Layer 8 of a small transformer language model trained on English Wikipedia (12 layers, counted from 0, width 128).
A neuron's activation on a vector x is GELU(weights . x + bias), where the dot is the dot product.

Input weights of the MLP neurons that the questions are about. A number n stands for n times 0.0018.
n13 (bias -0.255): -57 -6 89 -163 93 3 68 -117 -114 -31 -3 -66 116 -50 -127 0 0 36 33 -7 -202 -111 47 62 -138 -76 48 127 -49 98 -100 -77 74 10 31 -96 83 -63 -95 -143 99 40 -25 13 176 25 -26 107 -135 41 -90 57 -63 3 -135 263 12 37 137 26 25 80 -101 43 34 191 -73 50 185 -54 -13 35 25 39 28 -16 168 45 43 -94 302 195 -96 60 103 -53 3 -56 -55 -147 236 -140 94 -150 -246 -90 22 -23 -67 -103 16 -73 9 -151 -81 33 176 41 114 34 -42 -31 -35 -13 -137 99 -112 -208 49 150 233 -193 -86 -76 44 -149 73 -163
n40 (bias -0.115): 129 26 -103 70 160 197 -136 64 -10 95 -144 49 38 161 18 -216 -31 -16 102 73 -146 -3 0 -244 64 -65 5 70 93 16 252 36 45 81 33 -13 -105 87 58 48 -65 117 -71 37 -24 43 -196 40 37 -15 -141 -66 108 83 22 55 -50 95 -60 42 -15 69 -216 155 92 9 6 76 70 -161 -95 -52 -86 132 21 103 -71 171 -70 70 24 0 37 61 -80 111 -90 -118 -187 192 47 134 -83 36 -177 117 -79 48 -90 80 -146 152 -86 -98 -106 -47 -59 -125 34 -39 0 88 -176 86 6 -47 154 -79 60 250 84 85 96 -71 -34 -136 -80 -144
n62 (bias -0.120): 109 -8 18 135 76 -80 153 140 48 60 63 -72 134 -67 85 -14 -138 157 -19 227 84 38 -266 42 44 -84 -20 -92 62 -54 65 -54 74 -111 43 -103 93 -129 55 31 32 -68 -132 12 3 -26 15 6 152 -223 -180 7 298 -91 21 -132 72 -39 39 -53 29 47 -113 -87 -95 -67 -6 88 -80 23 138 -26 23 -3 51 43 -38 -9 -166 -63 -76 -57 -117 46 148 20 12 -97 -151 72 -127 86 -75 -14 33 -11 72 -36 139 8 -9 107 92 -19 -65 64 32 11 55 34 -141 145 88 43 -67 -120 122 131 31 -155 -168 106 3 -77 49 58 -156 135
n76 (bias -0.153): -205 25 -138 53 35 -112 191 -209 173 83 -34 76 -144 17 67 19 -300 115 -47 8 -162 -206 83 59 -119 -31 -34 -43 93 -137 -133 11 71 -62 360 143 61 -97 -129 -116 -133 171 -140 276 245 -53 -12 -65 -155 71 182 72 -23 -57 -19 -143 -29 258 -176 28 -19 -104 69 0 7 107 38 82 -113 -54 64 -23 -280 16 -154 105 130 -146 83 97 52 4 215 -230 -18 -15 61 -34 4 87 4 -75 -133 214 168 205 -46 47 118 -202 -247 25 15 46 -164 -172 -69 76 76 15 -16 183 -50 -87 96 -196 116 30 -246 113 11 -90 -77 186 99 61 -80 -19
n102 (bias -0.186): -132 -115 -79 54 20 -116 -119 174 73 175 -4 113 107 -59 23 50 94 -229 -152 -44 -185 -341 -85 -129 115 118 52 334 80 -217 -108 -50 173 170 -297 68 -244 -56 -181 69 -32 -210 43 -43 -56 50 -75 -12 167 -4 132 -71 149 -131 -72 50 41 -57 -109 47 15 -16 12 -53 -57 -256 90 54 -64 189 -128 -203 -78 324 -54 -8 55 -67 25 137 4 -93 -20 186 142 34 -228 -39 4 -310 0 104 175 0 40 46 -74 -72 12 -19 -181 222 -27 4 -31 -26 -24 0 -55 80 103 -81 -88 70 4 -257 300 42 11 -35 171 42 -75 108 -106 219 59 305
n104 (bias -0.345): 256 11 -132 39 -197 319 -182 0 0 4 -12 -24 -75 49 128 -77 87 -169 22 82 -27 -20 359 163 7 -16 192 -97 -62 24 -73 -58 128 -252 117 -189 83 116 -97 -23 29 -258 20 88 0 -43 -96 241 -235 175 153 -97 -115 191 44 -98 -194 31 20 -65 -164 -80 -40 -11 92 20 107 112 -288 159 223 118 -24 -267 -105 -74 67 -68 54 101 135 -41 152 -243 84 -263 -99 27 77 70 4 -74 35 -31 -174 -112 173 -94 -55 -15 32 106 209 210 105 8 -64 125 -114 -161 -12 -205 201 -51 -28 168 105 4 166 82 -134 -269 4 44 -119 8 12 -76
n115 (bias -0.174): -79 21 -62 150 -103 -78 -117 150 -100 107 -93 -101 -85 -3 -81 -32 -68 124 -55 -93 334 -274 -171 85 109 -61 29 -85 60 -193 -11 144 18 -51 135 143 -159 -147 -7 -156 36 -140 -186 152 -208 161 -120 219 -114 75 29 -83 202 33 -11 -21 94 -122 252 142 89 73 119 -175 24 -76 -65 -49 -133 -101 -68 32 229 33 -96 -124 -43 -189 26 164 -179 41 -65 -89 -154 -35 90 110 -129 178 7 -46 61 98 -41 -60 -152 30 40 184 -93 247 -129 50 -39 -45 -91 -68 4 -136 -55 134 -7 -208 -87 -138 4 -163 148 -4 -38 -46 62 -206 -58 43 36 -51
n142 (bias -0.122): -18 44 -154 57 -47 53 -31 -20 7 -63 -113 146 -23 19 -77 -121 135 137 -169 -81 -210 -164 74 -213 54 -4 -88 -55 -70 -99 128 42 -272 40 14 -72 86 -10 228 133 -52 146 -181 -86 -10 42 -197 -78 106 144 -130 105 107 136 -18 -127 -31 -41 110 182 -67 234 21 76 -172 7 164 293 296 -18 -21 -14 42 -40 77 202 -93 258 55 50 -35 37 -61 53 17 -90 50 -175 0 -109 -72 179 -237 -207 -135 66 15 117 -128 133 33 -76 -64 196 21 -17 -259 32 -46 59 14 227 25 -82 -119 -14 3 213 -80 35 -10 -126 4 -30 32 -153 43 -36
n152 (bias -0.220): -126 152 -64 113 -116 89 95 54 28 63 50 20 85 62 -161 94 157 -80 -44 45 29 -154 231 -34 -152 -20 175 -137 101 93 24 -42 151 156 -46 105 -138 -221 192 -98 316 78 -33 -115 83 30 94 -200 -256 -43 -136 49 -77 118 183 202 96 136 138 -61 30 -75 30 259 -74 -30 -44 -184 55 -218 -7 -13 7 72 -30 -151 -17 84 88 -106 -108 231 -98 46 -118 0 50 76 3 -123 -211 125 -43 -23 10 -62 0 -144 -60 -42 -34 -37 -7 -28 102 -112 34 -36 -13 -55 -58 72 -34 -63 17 -27 -158 171 -65 -30 172 -49 27 -22 -33 -67 -23 -10
n168 (bias -0.228): 162 95 -35 16 -86 -28 -132 59 81 -31 0 -63 168 39 -6 -9 141 213 -51 -3 -3 -72 -220 -103 21 69 -3 13 40 287 -106 -86 123 -48 6 111 -123 142 59 -43 -121 70 72 69 -87 146 111 -31 118 -182 -32 -75 -28 108 -207 -124 18 -67 106 -6 -31 -168 -63 9 58 69 63 129 -112 -13 -59 -128 97 -119 49 132 -176 -28 89 140 40 61 -89 -28 99 -156 -3 -148 273 37 -6 -25 -75 161 122 119 27 -64 28 -118 232 3 -163 -29 6 72 6 84 75 85 41 -34 -131 -44 -101 -57 188 65 -125 -9 -100 151 44 -214 41 -147 -75 -89
n171 (bias -0.259): 159 -102 -52 85 -117 -230 116 42 -65 118 -107 -63 136 20 -15 137 -33 -58 -183 -19 133 -182 242 57 67 -167 184 95 -203 92 65 -14 -11 -192 -80 94 -30 81 35 26 92 90 37 34 -21 202 -135 -107 -55 216 -83 101 122 -45 -15 -136 136 344 -103 146 -33 -128 -123 -68 65 -67 -52 -178 164 7 66 7 48 -175 -120 -4 -115 -135 -24 -156 -25 31 -60 -85 65 69 246 -139 34 -107 -21 -22 -214 -83 38 76 73 -65 -339 168 -46 -121 174 -180 -193 -153 146 -26 -148 0 117 29 -200 -7 -49 56 193 -200 47 -7 -72 37 -82 -79 241 52 -181 -83
n190 (bias -0.162): 170 29 -38 256 139 97 60 198 360 -177 -76 -83 308 -111 112 -148 34 36 104 -153 -92 -129 -180 137 40 23 91 94 219 148 -163 256 -37 -8 -135 -177 149 205 -29 30 -52 -314 53 -191 -29 120 -119 155 -57 150 -155 -218 -19 -39 27 19 11 213 -4 191 278 -138 42 -169 -81 -80 -213 93 109 46 -109 -27 -38 -47 123 -257 34 11 -10 27 -67 -78 0 56 53 59 -30 108 -78 -181 -80 -94 -23 51 12 -33 -10 121 57 -40 -121 -102 38 -60 -56 -33 65 177 148 118 -124 182 -8 -216 65 134 -138 45 -67 -41 40 82 23 -119 -30 -23 -83 -12
n203 (bias -0.155): 129 -28 -204 -72 175 -10 104 94 -10 194 -3 -36 -115 26 -101 48 -96 104 -72 -79 -58 17 56 65 -25 216 100 126 252 37 47 201 -45 87 62 50 3 34 -28 -117 27 -55 56 237 67 164 20 162 115 -95 27 -38 7 148 7 -72 140 -70 -119 245 82 -104 -83 -55 -176 73 -193 -78 -24 83 112 66 -56 24 98 -45 -13 -90 -6 0 13 -51 -23 -10 258 -65 93 245 7 79 48 -75 20 -157 112 210 -117 -95 -183 -48 -99 -129 -43 -99 71 67 94 -125 -155 35 37 -198 -24 102 -197 -54 85 143 10 -85 -231 -88 0 -61 63 109 -46 -174
n231 (bias 0.008): -77 -169 -129 220 -92 53 7 38 -149 60 30 -238 219 -9 145 -111 -34 18 38 -52 -36 -24 37 -83 -86 -199 92 138 164 69 255 148 -30 102 46 239 -111 -45 19 -30 -102 196 -60 30 -126 27 -3 -137 10 63 164 -64 20 9 137 -83 -16 -55 35 9 -37 72 0 153 -176 81 179 -16 -24 236 -27 -178 197 -76 0 112 -34 64 43 130 115 225 0 -60 59 10 7 63 10 57 129 -133 -77 -127 -58 -16 3 86 138 71 73 125 198 -110 122 -81 10 -223 -64 137 130 89 -89 248 143 -85 79 -152 -7 -30 -101 106 -159 43 -27 114 -151 75
n233 (bias -0.147): 119 9 -147 199 36 -22 -3 80 -133 -45 245 74 -180 34 13 50 90 -220 -74 87 -200 178 3 137 -135 139 126 70 51 17 -80 -240 29 98 -3 56 149 -165 0 48 -21 -16 113 111 -62 -80 95 110 -96 10 142 -43 78 63 79 13 22 -63 -7 -127 -179 -148 42 -63 0 20 -120 6 53 -156 -42 -74 35 -315 -16 10 -58 -16 -53 74 101 57 -98 221 9 190 -55 0 143 42 -220 -3 -113 -94 -139 -57 75 -163 -52 -103 -96 51 168 -60 60 127 0 -10 119 9 -82 -219 -82 -52 -124 98 25 -51 -41 154 -110 -19 -163 -27 162 -143 23 72
n262 (bias -0.052): -23 144 -12 -145 86 -6 37 25 57 -133 -17 -99 55 -124 -57 -11 46 -216 133 -36 222 23 66 -69 -124 -64 -90 -33 -51 -129 -54 -54 -37 -180 52 89 61 160 134 46 83 -31 104 -223 89 -121 85 -67 72 49 86 139 -17 76 -33 -32 -25 73 -24 -101 -9 44 -20 -186 -152 -79 -9 34 -113 -47 -43 -17 -49 107 -3 31 -50 155 -141 -100 -45 -78 -112 0 -157 71 184 -23 -24 101 142 37 35 17 -83 131 70 129 -6 -84 126 76 70 -43 -137 -11 -165 -58 -64 -68 -110 -160 104 38 -26 -6 103 -66 68 127 -133 -221 70 -67 -198 12 17 24
n271 (bias -0.208): 82 -3 6 256 -29 -69 137 157 180 -88 -41 133 -96 -51 -56 25 216 -133 91 253 65 16 16 -59 63 92 242 49 9 -92 -46 -149 19 -52 -91 23 -45 45 30 -134 -38 -50 -57 19 -119 98 -122 -63 0 -122 -87 -13 -3 53 36 -6 -37 114 124 41 -38 -126 -185 46 126 -51 182 31 -88 131 6 98 98 -52 103 268 105 -86 -26 -33 -65 85 77 120 159 109 -86 135 101 148 -168 -254 -44 -114 150 -6 33 72 19 -245 62 -151 -152 -140 -65 -67 -16 -47 89 -65 -81 -62 -159 0 67 -13 9 12 28 -104 -74 -135 29 15 32 -175 -143 -58
n288 (bias -0.134): -19 -133 -364 8 170 -88 0 70 140 96 -54 -151 -249 -14 -19 -4 -190 466 -59 144 -64 -35 -81 144 -92 -121 148 72 -53 24 107 129 8 35 107 47 35 -4 -194 15 53 64 -108 -8 -26 -208 168 -43 -81 31 -28 -38 -4 119 47 31 -22 49 28 263 -15 -16 -19 -192 161 -106 -58 -46 20 -137 -73 -287 -15 -24 -23 -259 -86 -20 234 82 136 164 82 112 263 197 0 191 144 73 112 96 8 -38 48 -68 -157 12 74 -198 -179 231 -221 54 -65 67 79 -69 8 26 -122 -42 -233 112 16 -129 50 -95 30 196 -188 168 -31 240 8 -117 31 87
n318 (bias -0.215): -76 -3 -19 -6 -47 -6 -75 -41 41 -18 33 43 153 -16 -9 -77 113 239 -165 41 -115 21 27 -60 -124 83 65 -22 -149 63 38 116 3 93 54 118 166 -136 -109 -123 81 86 -207 68 -18 -182 83 76 55 -103 -75 28 -34 68 -146 -51 109 189 101 117 73 -56 64 -56 -154 -120 -40 111 -22 -95 124 -269 103 -22 -57 -30 -58 -62 -148 24 54 -220 22 -73 31 96 -129 6 -38 -279 64 -157 -109 172 -103 9 -3 47 -61 -79 94 -105 21 106 -123 6 -220 -24 9 -74 -50 213 59 37 43 12 186 -36 107 -73 -127 45 102 -99 -15 -64 34 96
n326 (bias -0.163): -49 -169 -30 249 -178 16 45 28 -61 0 102 7 149 -91 126 180 10 -28 41 24 140 -53 -108 17 66 -60 -58 -31 -110 54 37 -58 123 130 -23 -64 -275 -131 -50 -45 64 -84 79 -80 136 33 -63 -30 -180 -81 -118 -114 -99 -40 44 -42 -3 -125 -54 -160 88 13 -56 -35 -42 67 -119 -10 -129 -70 3 -96 46 118 -146 -26 50 77 6 -177 -13 163 -157 -52 -9 -36 -268 -42 349 56 149 -33 -135 3 61 64 -111 -170 185 92 -112 89 -109 -173 62 133 43 213 -3 74 -138 81 125 -63 190 -40 -130 -19 -200 -85 -13 -72 -87 -116 -43 -10 240 60
n337 (bias -0.192): 11 -35 154 61 -89 139 -71 17 22 115 69 47 41 -61 -100 -14 43 197 28 -26 14 -98 65 123 -120 156 -142 -179 -128 -221 89 -50 -82 66 75 26 -51 -10 144 61 20 -14 -166 139 -265 -115 -59 105 108 39 74 -24 142 7 -218 -65 126 -95 -161 249 -22 236 160 14 109 -91 -281 4 0 -40 7 29 43 223 -93 57 -117 -84 -106 223 -170 56 88 184 64 -21 -29 21 -52 -72 -167 25 51 165 -82 110 56 -344 18 -56 -101 -20 98 -183 196 -167 29 -47 -33 -356 4 -103 63 -51 117 -95 43 -114 153 -79 -130 4 73 -141 -211 193 101 37
n339 (bias -0.201): -16 -120 -58 -126 225 25 16 72 -190 104 35 22 -93 -101 -90 -9 -32 46 51 -216 9 22 141 78 -135 -152 28 -59 31 55 -78 238 -99 51 72 -35 38 -60 122 -103 142 -15 16 163 170 -41 67 70 -9 13 116 0 -16 -3 -93 -201 -131 -126 153 35 -94 164 -67 74 -49 0 -48 149 -179 -127 -19 9 28 139 -81 -202 308 -3 -46 78 195 -101 22 -85 9 -189 -89 -16 -114 -113 9 -119 47 -206 -36 31 -25 -68 -35 -30 -104 15 32 106 149 6 67 50 47 80 -168 -44 236 -161 -80 35 -118 -115 -133 22 117 -87 -77 -70 159 127 -60 13
n390 (bias -0.198): -91 -29 -102 -174 62 -136 -139 -86 -17 -17 131 232 -60 89 -93 144 -77 -215 22 14 -46 -3 30 -243 -239 -95 215 59 135 -114 -45 -263 -139 0 53 82 183 -35 -121 -149 -22 -3 -97 153 -3 43 0 -222 141 156 161 -102 -91 116 130 143 81 -16 31 34 -57 24 111 56 114 -37 -68 -139 -48 -166 33 27 13 -135 -63 83 -68 -122 -114 -3 -76 -118 102 114 -47 -56 -118 -129 -55 -10 19 -153 50 0 135 112 133 -87 166 -39 -184 -257 64 35 -63 0 -113 -94 -121 -199 -51 -17 175 7 -197 34 89 146 -23 -93 29 -3 -99 130 30 -91 47 41
n408 (bias -0.105): 7 83 51 164 17 -20 43 204 17 40 322 -71 54 51 40 39 71 63 -13 240 81 13 -136 108 -89 -61 -27 -48 3 69 86 23 10 112 163 -55 193 -10 -16 30 3 -141 -3 -187 -45 -17 0 -171 -23 30 41 130 20 -19 103 223 -26 26 17 -43 -150 38 -172 -33 -72 -51 -162 -109 -59 24 -43 -13 -17 117 -139 102 13 125 -95 -38 135 204 -88 -33 -87 86 162 -232 76 37 16 -96 -104 -52 -207 -56 119 118 -108 -178 -28 141 198 -207 66 -103 85 27 47 78 -171 -50 -124 -81 -136 -262 209 23 -230 0 -131 46 -109 109 145 17 -7 256
n442 (bias -0.200): 56 -22 113 -78 -77 -68 -255 -66 -136 -49 -148 -10 171 -9 -197 -6 -43 -100 -16 27 -95 198 -39 81 -268 -73 -79 71 -184 41 94 142 -19 -143 104 40 -192 -122 -16 42 -24 116 121 -159 -57 -36 -50 82 -183 104 20 -35 -13 190 87 -55 127 -143 41 48 10 -10 -79 -109 -13 106 -53 -3 -14 73 -33 -86 -39 -94 159 -90 -264 186 147 -40 -23 78 140 131 141 -106 -66 -36 227 -88 -79 3 -92 -105 158 -68 -105 -37 99 -86 44 98 105 6 -19 -139 123 20 -16 -163 -144 -246 -44 -214 110 -37 62 29 93 222 150 58 53 0 13 56 30 83
n481 (bias -0.348): -15 -36 140 104 27 96 44 177 66 -56 26 -56 -4 123 -99 135 318 90 156 -189 -18 15 -26 8 4 79 73 50 135 185 165 150 70 -360 -7 -110 -139 -53 -166 59 -69 128 -97 132 -201 -48 -42 -37 112 26 -65 28 101 -91 -72 22 -130 105 -46 209 -200 391 -71 105 4 53 41 -209 27 53 134 -243 -253 92 184 37 -90 8 102 141 44 131 -102 -33 -111 29 -15 22 23 33 57 -247 -127 87 -172 132 0 8 -83 -11 -138 28 4 -280 -114 -83 -19 -141 -26 171 -76 -77 179 123 -87 57 -66 -176 66 171 11 100 -151 10 -281 -45 52 -140
n484 (bias -0.126): -52 -96 -187 97 103 3 24 288 43 -125 -42 -14 -112 188 62 34 -101 120 10 -11 -61 45 -90 -72 -50 234 244 -291 44 7 -61 51 -72 99 -21 117 280 3 -20 -65 -3 44 21 -193 -151 -28 60 -24 274 90 -121 -115 14 55 -21 14 87 78 -93 -70 -69 74 3 335 -149 225 -168 -41 -32 53 -17 216 -73 -211 -10 27 129 77 -194 -55 -7 -129 -81 -128 143 68 42 45 -133 52 17 120 -10 -24 -7 -65 81 -11 -21 71 136 -16 146 59 0 -44 60 -14 150 20 43 -257 -100 223 11 155 41 -58 -3 156 -139 -203 11 -58 140 -70 -42 -110
n485 (bias -0.028): -111 -15 35 -13 10 75 38 -54 33 -168 -95 70 9 34 34 9 -67 60 60 210 15 -48 126 46 -88 -83 -28 52 -109 69 -59 131 50 119 261 291 -32 151 135 -94 -164 16 -16 64 -77 19 19 -127 -25 101 133 0 159 133 -62 82 0 111 213 23 35 145 42 -145 173 32 -51 31 141 64 88 -60 -32 147 269 72 -93 0 201 6 -134 20 148 85 41 150 115 -169 39 47 -49 72 10 -157 -62 53 71 56 144 -202 105 -41 115 -21 219 -58 123 60 57 232 -91 -59 -62 35 -3 -32 63 -172 3 -66 90 -79 113 -103 179 -48 -95 84
n493 (bias -0.098): -59 -17 39 70 54 81 -46 33 18 20 -73 21 72 73 107 244 -73 31 64 46 -63 141 20 -124 -298 -24 -47 45 -3 67 265 -29 0 113 -188 116 -59 -14 36 61 57 -17 -167 130 -48 134 104 -3 -6 -6 153 -167 35 -216 75 -32 -62 -105 -54 -105 67 206 56 -100 0 62 -86 58 54 -38 120 35 134 -123 -64 -35 83 -142 56 -21 -181 154 92 6 -25 -127 68 61 -172 -96 118 113 79 -120 -120 60 25 130 -56 -153 -115 74 -18 -63 -66 -45 -21 53 -73 -29 -9 -144 -138 12 -36 152 29 -52 3 3 -3 -90 -125 5 138 -115 -73 0

Each question shows a token from some text and the vector x that enters the MLP there. A number n stands for n times 0.0098.

" ": 27 144 60 17 -23 74 -37 -17 132 122 -57 -62 -138 -151 -36 49 29 120 144 -165 41 69 -7 125 115 21 -214 8 18 28 38 -6 -29 -16 179 104 43 85 -16 -13 -75 -75 -20 26 82 37 -248 -24 0 -142 90 139 56 -94 69 16 -201 -81 -21 -39 23 59 63 97 -26 73 88 -144 12 66 10 -163 -4 -69 123 95 15 35 39 -267 -1 16 7 35 -8 51 27 139 -9 -73 -147 59 37 58 34 -125 -54 -152 22 147 -35 -155 -30 96 -156 -28 -17 -46 -28 44 -75 -33 -67 85 41 -84 -77 -59 2 27 114 62 44 179 -29 -103 39 13
Which three neurons fire most, strongest first? n481, n76, n288

" The": 6 -11 -15 -20 51 -52 -21 -82 35 92 -8 -55 -46 -173 72 14 44 196 123 -67 41 -15 -14 61 75 5 -161 -25 -47 9 27 -41 -64 95 111 125 39 46 66 38 -72 -88 37 -16 92 85 -7 9 -7 -70 129 15 79 -86 123 67 -61 -2 -87 -56 2 9 17 61 -144 88 50 -2 24 79 10 -104 93 -77 32 29 -70 -43 14 -82 -44 -23 75 21 -47 -19 38 104 32 -93 -138 87 10 139 -7 -300 -220 -76 15 64 -108 -37 32 254 -79 -11 93 -56 -63 -64 -32 -88 -31 -4 69 -35 -88 8 61 48 57 75 14 141 -35 -59 -91 97
Which of these neurons fires most? n288

" G": 10 64 -5 90 47 51 -74 -111 -118 4 -110 -8 -148 -211 52 20 -29 171 118 -54 -52 158 71 69 115 24 -185 -14 19 6 22 19 -108 26 175 74 47 80 85 46 -129 -68 6 11 163 4 -121 45 46 -72 100 128 -17 -220 54 76 -129 -111 -64 -257 -55 -51 -22 297 -71 9 -30 -45 -89 74 -30 10 46 18 111 85 -50 126 -191 -137 22 -4 37 -13 -186 -39 22 21 23 19 -150 81 74 176 35 -100 -224 -33 -20 101 127 -201 9 -28 13 111 43 -21 40 -13 37 -29 10 86 97 29 -126 -16 102 21 -32 72 38 141 -51 -39 -119 8
Which of these neurons fires most? n484

" year": 57 164 8 -55 1 68 -40 -103 43 119 29 -174 -98 -164 75 57 -5 119 206 -53 -22 -21 5 -20 134 55 -30 63 13 -14 -23 -110 -140 13 130 86 90 79 -49 -31 -135 -2 32 -39 133 70 -140 35 53 -48 78 224 -35 55 -13 22 -109 -52 77 8 43 22 -4 65 -90 17 65 -56 7 51 -86 -58 33 -1 31 124 -25 -45 -69 -142 -14 -60 72 61 -76 26 74 -36 81 -71 -113 105 -32 8 151 -240 -140 -76 -88 166 32 -174 -16 129 -71 68 -38 -115 -56 -57 40 48 -88 85 92 -2 -105 -103 -19 62 133 73 37 149 25 -28 -102 26
Which neuron fires most, and how strongly? n142, at about 1.6

"ar": 120 22 105 -18 35 18 -114 -134 93 50 -62 -202 41 -245 -59 48 5 170 26 -139 25 61 -30 -67 117 -40 -176 115 -16 112 34 26 -18 82 83 60 4 61 110 14 -129 -22 152 70 -41 21 -15 -11 18 30 103 21 62 -93 -62 106 -51 -53 -52 -216 55 -91 -65 82 -76 -58 -47 -144 -23 31 84 -113 69 56 112 68 -9 26 -180 74 1 -1 96 146 -89 -26 28 33 9 -62 -148 1 64 105 5 -89 -131 -112 -174 120 105 -202 28 215 -30 68 46 22 26 -28 -68 -77 -29 83 80 -47 -77 -118 52 -32 174 73 45 147 -107 19 -57 9
Which neuron fires most, and how strongly? n337, at about 1.4

"est": 6 38 10 -77 37 106 -36 -13 -97 30 -27 -114 46 -202 -60 -40 -26 123 89 -159 44 29 8 5 163 62 -135 43 33 143 -23 -119 -43 14 156 22 -59 276 28 80 -104 -88 92 142 15 79 51 -84 23 4 24 113 131 -161 -4 101 -121 -51 0 -70 112 -55 -13 150 -89 -107 41 -84 -105 15 38 -132 -6 -47 159 -62 7 116 -67 -36 110 -91 75 25 -79 -38 47 77 41 -167 -165 58 121 31 39 -147 -343 14 22 82 76 -87 -26 187 -113 116 56 88 -46 -97 84 -41 -2 49 -12 32 -131 41 -5 -88 135 62 30 74 -46 -78 -67 114
Which of these neurons fires most? n190

" of": -63 132 4 -6 1 5 -92 -40 18 -28 31 -199 -154 -132 93 -21 47 137 57 9 154 73 22 97 146 -15 -210 16 -44 -57 75 21 -13 75 149 -13 68 42 30 -29 -124 -115 53 30 88 4 -57 30 15 -96 182 171 -2 68 112 19 -20 -81 -21 -110 -58 -50 -19 -35 -37 110 57 -41 61 140 -28 -31 -13 -74 -66 -3 -43 83 18 -148 23 43 93 6 36 54 16 -55 -14 -16 -85 43 53 97 -21 -185 -229 -7 -90 115 -44 -114 28 337 -33 57 2 -73 -5 -92 -112 -118 43 -1 -17 -94 -12 -38 135 -5 78 105 51 105 -34 -5 -17 -49
Which three neurons fire most, strongest first? n104, n442, n288

"ies": 114 131 11 -1 1 -32 10 -48 22 44 21 -188 -55 -311 65 47 -2 155 34 -64 38 29 23 50 33 55 -200 1 164 -36 -22 -106 6 30 72 129 -36 119 113 9 -58 -41 37 6 58 95 -88 -38 18 -38 207 339 82 -76 5 117 -81 -95 9 -179 55 -38 -21 190 -55 -76 28 -146 -30 103 -48 -55 146 -59 74 25 -64 -26 -45 -44 81 -57 -41 24 -48 -24 39 79 42 -154 -153 93 30 -21 132 -202 -115 -56 -57 107 12 -157 8 187 -59 80 -33 -4 41 -82 90 12 -90 -27 35 -42 -142 -121 29 33 104 77 57 127 -82 -60 -43 32
Which neuron fires most, and how strongly? n152, at about 0.61

" Thomas": 91 75 26 -45 6 -68 -74 -70 16 30 9 -110 -65 -129 43 73 36 65 214 6 42 148 -9 5 -49 -33 -170 72 95 -11 4 11 -47 5 147 86 30 104 182 14 -157 -58 39 16 244 -9 -37 79 68 -72 200 103 26 -77 49 76 -59 -25 43 -157 -33 2 -53 105 -40 -37 -3 -73 54 95 41 -55 153 -14 18 21 -92 53 -90 -93 65 -45 -83 95 -44 -93 77 36 17 -131 -129 31 79 191 -41 -188 -204 -67 30 170 135 -246 -2 3 -78 87 -26 -47 -14 -73 -64 -145 -63 62 64 56 -147 -134 173 28 65 21 66 104 -114 -137 -21 -105
Which two neurons fire most, strongest first? n262, n13

"ce": 28 83 -66 -59 35 19 -46 -88 12 79 18 -82 -144 -254 136 71 41 191 177 21 87 117 -7 -9 157 45 -96 24 58 31 3 -107 -99 94 39 -16 22 63 156 58 -135 -120 -28 5 64 175 -50 16 71 -106 104 246 -12 -170 66 78 -144 -84 -50 10 -27 -58 74 64 -195 -58 81 -90 -96 47 1 77 112 -96 -6 35 -57 52 70 -145 1 39 -25 74 -22 -31 -16 13 25 -67 -32 96 -3 55 110 -117 -90 -126 26 170 20 -249 -61 261 -90 5 -3 -52 -85 -76 99 -30 -121 92 3 4 -144 -64 57 31 30 45 -40 107 15 -14 -90 43
Which two neurons fire most, strongest first? n142, n203

" con": -46 163 18 -46 -27 56 -24 -220 -71 165 -46 -121 -117 -124 169 60 56 178 177 -148 20 62 -23 114 88 12 -126 -27 -75 85 -19 40 -40 20 144 101 -11 135 35 -11 -64 -59 62 44 67 -11 -88 -39 130 -33 84 134 29 -33 70 61 -99 -46 76 -19 62 -28 52 91 -183 8 44 -138 40 19 27 -138 118 -50 93 116 9 62 -49 -155 -18 -46 -14 148 -129 -7 42 11 39 -33 -58 71 43 80 -44 -124 -197 -120 -66 158 -76 -50 -42 234 -193 200 -64 -65 -23 41 -47 -19 41 -37 10 -48 -236 -75 8 -16 65 110 -9 84 -4 -48 -3 39
Which two neurons fire most, strongest first? n142, n115

"gr": 73 3 128 -85 -14 63 -18 -156 64 112 -52 -39 -154 -109 42 192 93 103 141 -109 55 25 23 94 187 -36 -115 62 -57 43 13 -98 -37 45 33 86 -10 76 -22 41 -188 -55 36 -101 41 121 -161 49 48 29 60 414 100 -44 -12 -66 -122 -28 -52 -132 115 42 -66 14 -17 8 93 -115 -47 -33 -23 -79 -41 -92 65 11 -14 55 -91 -279 4 19 4 40 -120 42 116 69 14 -105 -67 117 -6 44 4 -101 -93 -66 -16 207 -47 -185 16 251 -69 3 15 -15 -31 72 167 -13 -51 116 60 18 -212 -66 -10 -50 -37 88 -16 71 -49 -25 -30 62
Which three neurons fire most, strongest first? n171, n142, n262

"2": 87 92 56 41 -16 69 -38 -39 71 68 -23 -28 -165 -263 39 144 0 88 176 -81 128 -4 17 69 157 -16 -173 66 66 33 21 -56 -49 6 125 154 68 27 20 -24 -197 -62 -31 71 54 60 -173 -71 78 -97 28 203 -16 -26 -16 27 -193 -48 1 43 151 2 13 146 -26 29 9 -92 92 41 3 -98 -4 -11 67 26 98 21 -43 -207 -23 -26 72 51 24 70 -30 21 27 -5 -137 85 -48 46 36 -234 -207 -105 51 124 -28 -119 19 35 -174 4 -7 -65 -47 -66 15 -57 -76 86 39 -2 -70 -96 -47 -2 132 72 61 214 -54 -6 -55 28
Which of these neurons fires most? n271

" for": 55 73 29 -85 61 7 -27 26 70 123 63 -245 -88 -272 30 50 52 129 163 -114 35 32 52 212 120 31 -73 -42 57 8 32 -49 -72 26 125 50 -6 -1 91 18 -82 -41 38 37 -10 -23 -94 -14 98 -117 143 142 30 0 70 -4 8 -26 -36 -38 99 -78 -27 82 -36 51 47 -107 2 76 -14 -23 -3 -53 35 71 -39 30 -107 -153 16 -31 63 90 29 -11 36 -13 0 -27 -148 65 59 38 14 -209 -283 -157 62 48 -127 -122 -8 164 -38 149 -24 -101 3 -54 32 -79 -14 -42 107 -45 -102 -57 17 -53 58 101 99 67 42 -18 -14 44
Which of these neurons fires most? n337

" has": -31 74 62 -34 20 61 -34 -59 -70 69 -61 -125 -122 -77 66 167 16 123 138 -79 61 29 24 127 61 102 -48 -87 75 37 -10 -43 -74 -3 14 133 -8 50 47 -1 -77 -54 107 -39 -28 -49 -40 14 53 7 156 37 -3 -115 110 46 -97 -49 64 -211 49 -41 -54 114 -74 -39 46 -159 25 99 14 -31 109 -65 45 25 -42 37 -71 -72 31 -71 42 12 -2 10 112 8 119 -72 -97 159 37 58 63 -288 -88 -96 -85 102 -17 -180 41 243 6 82 -34 -45 47 -1 62 -125 -84 -36 70 -51 -113 -136 15 116 121 52 -15 103 -60 -31 -40 46
Which three neurons fire most, strongest first? n484, n233, n442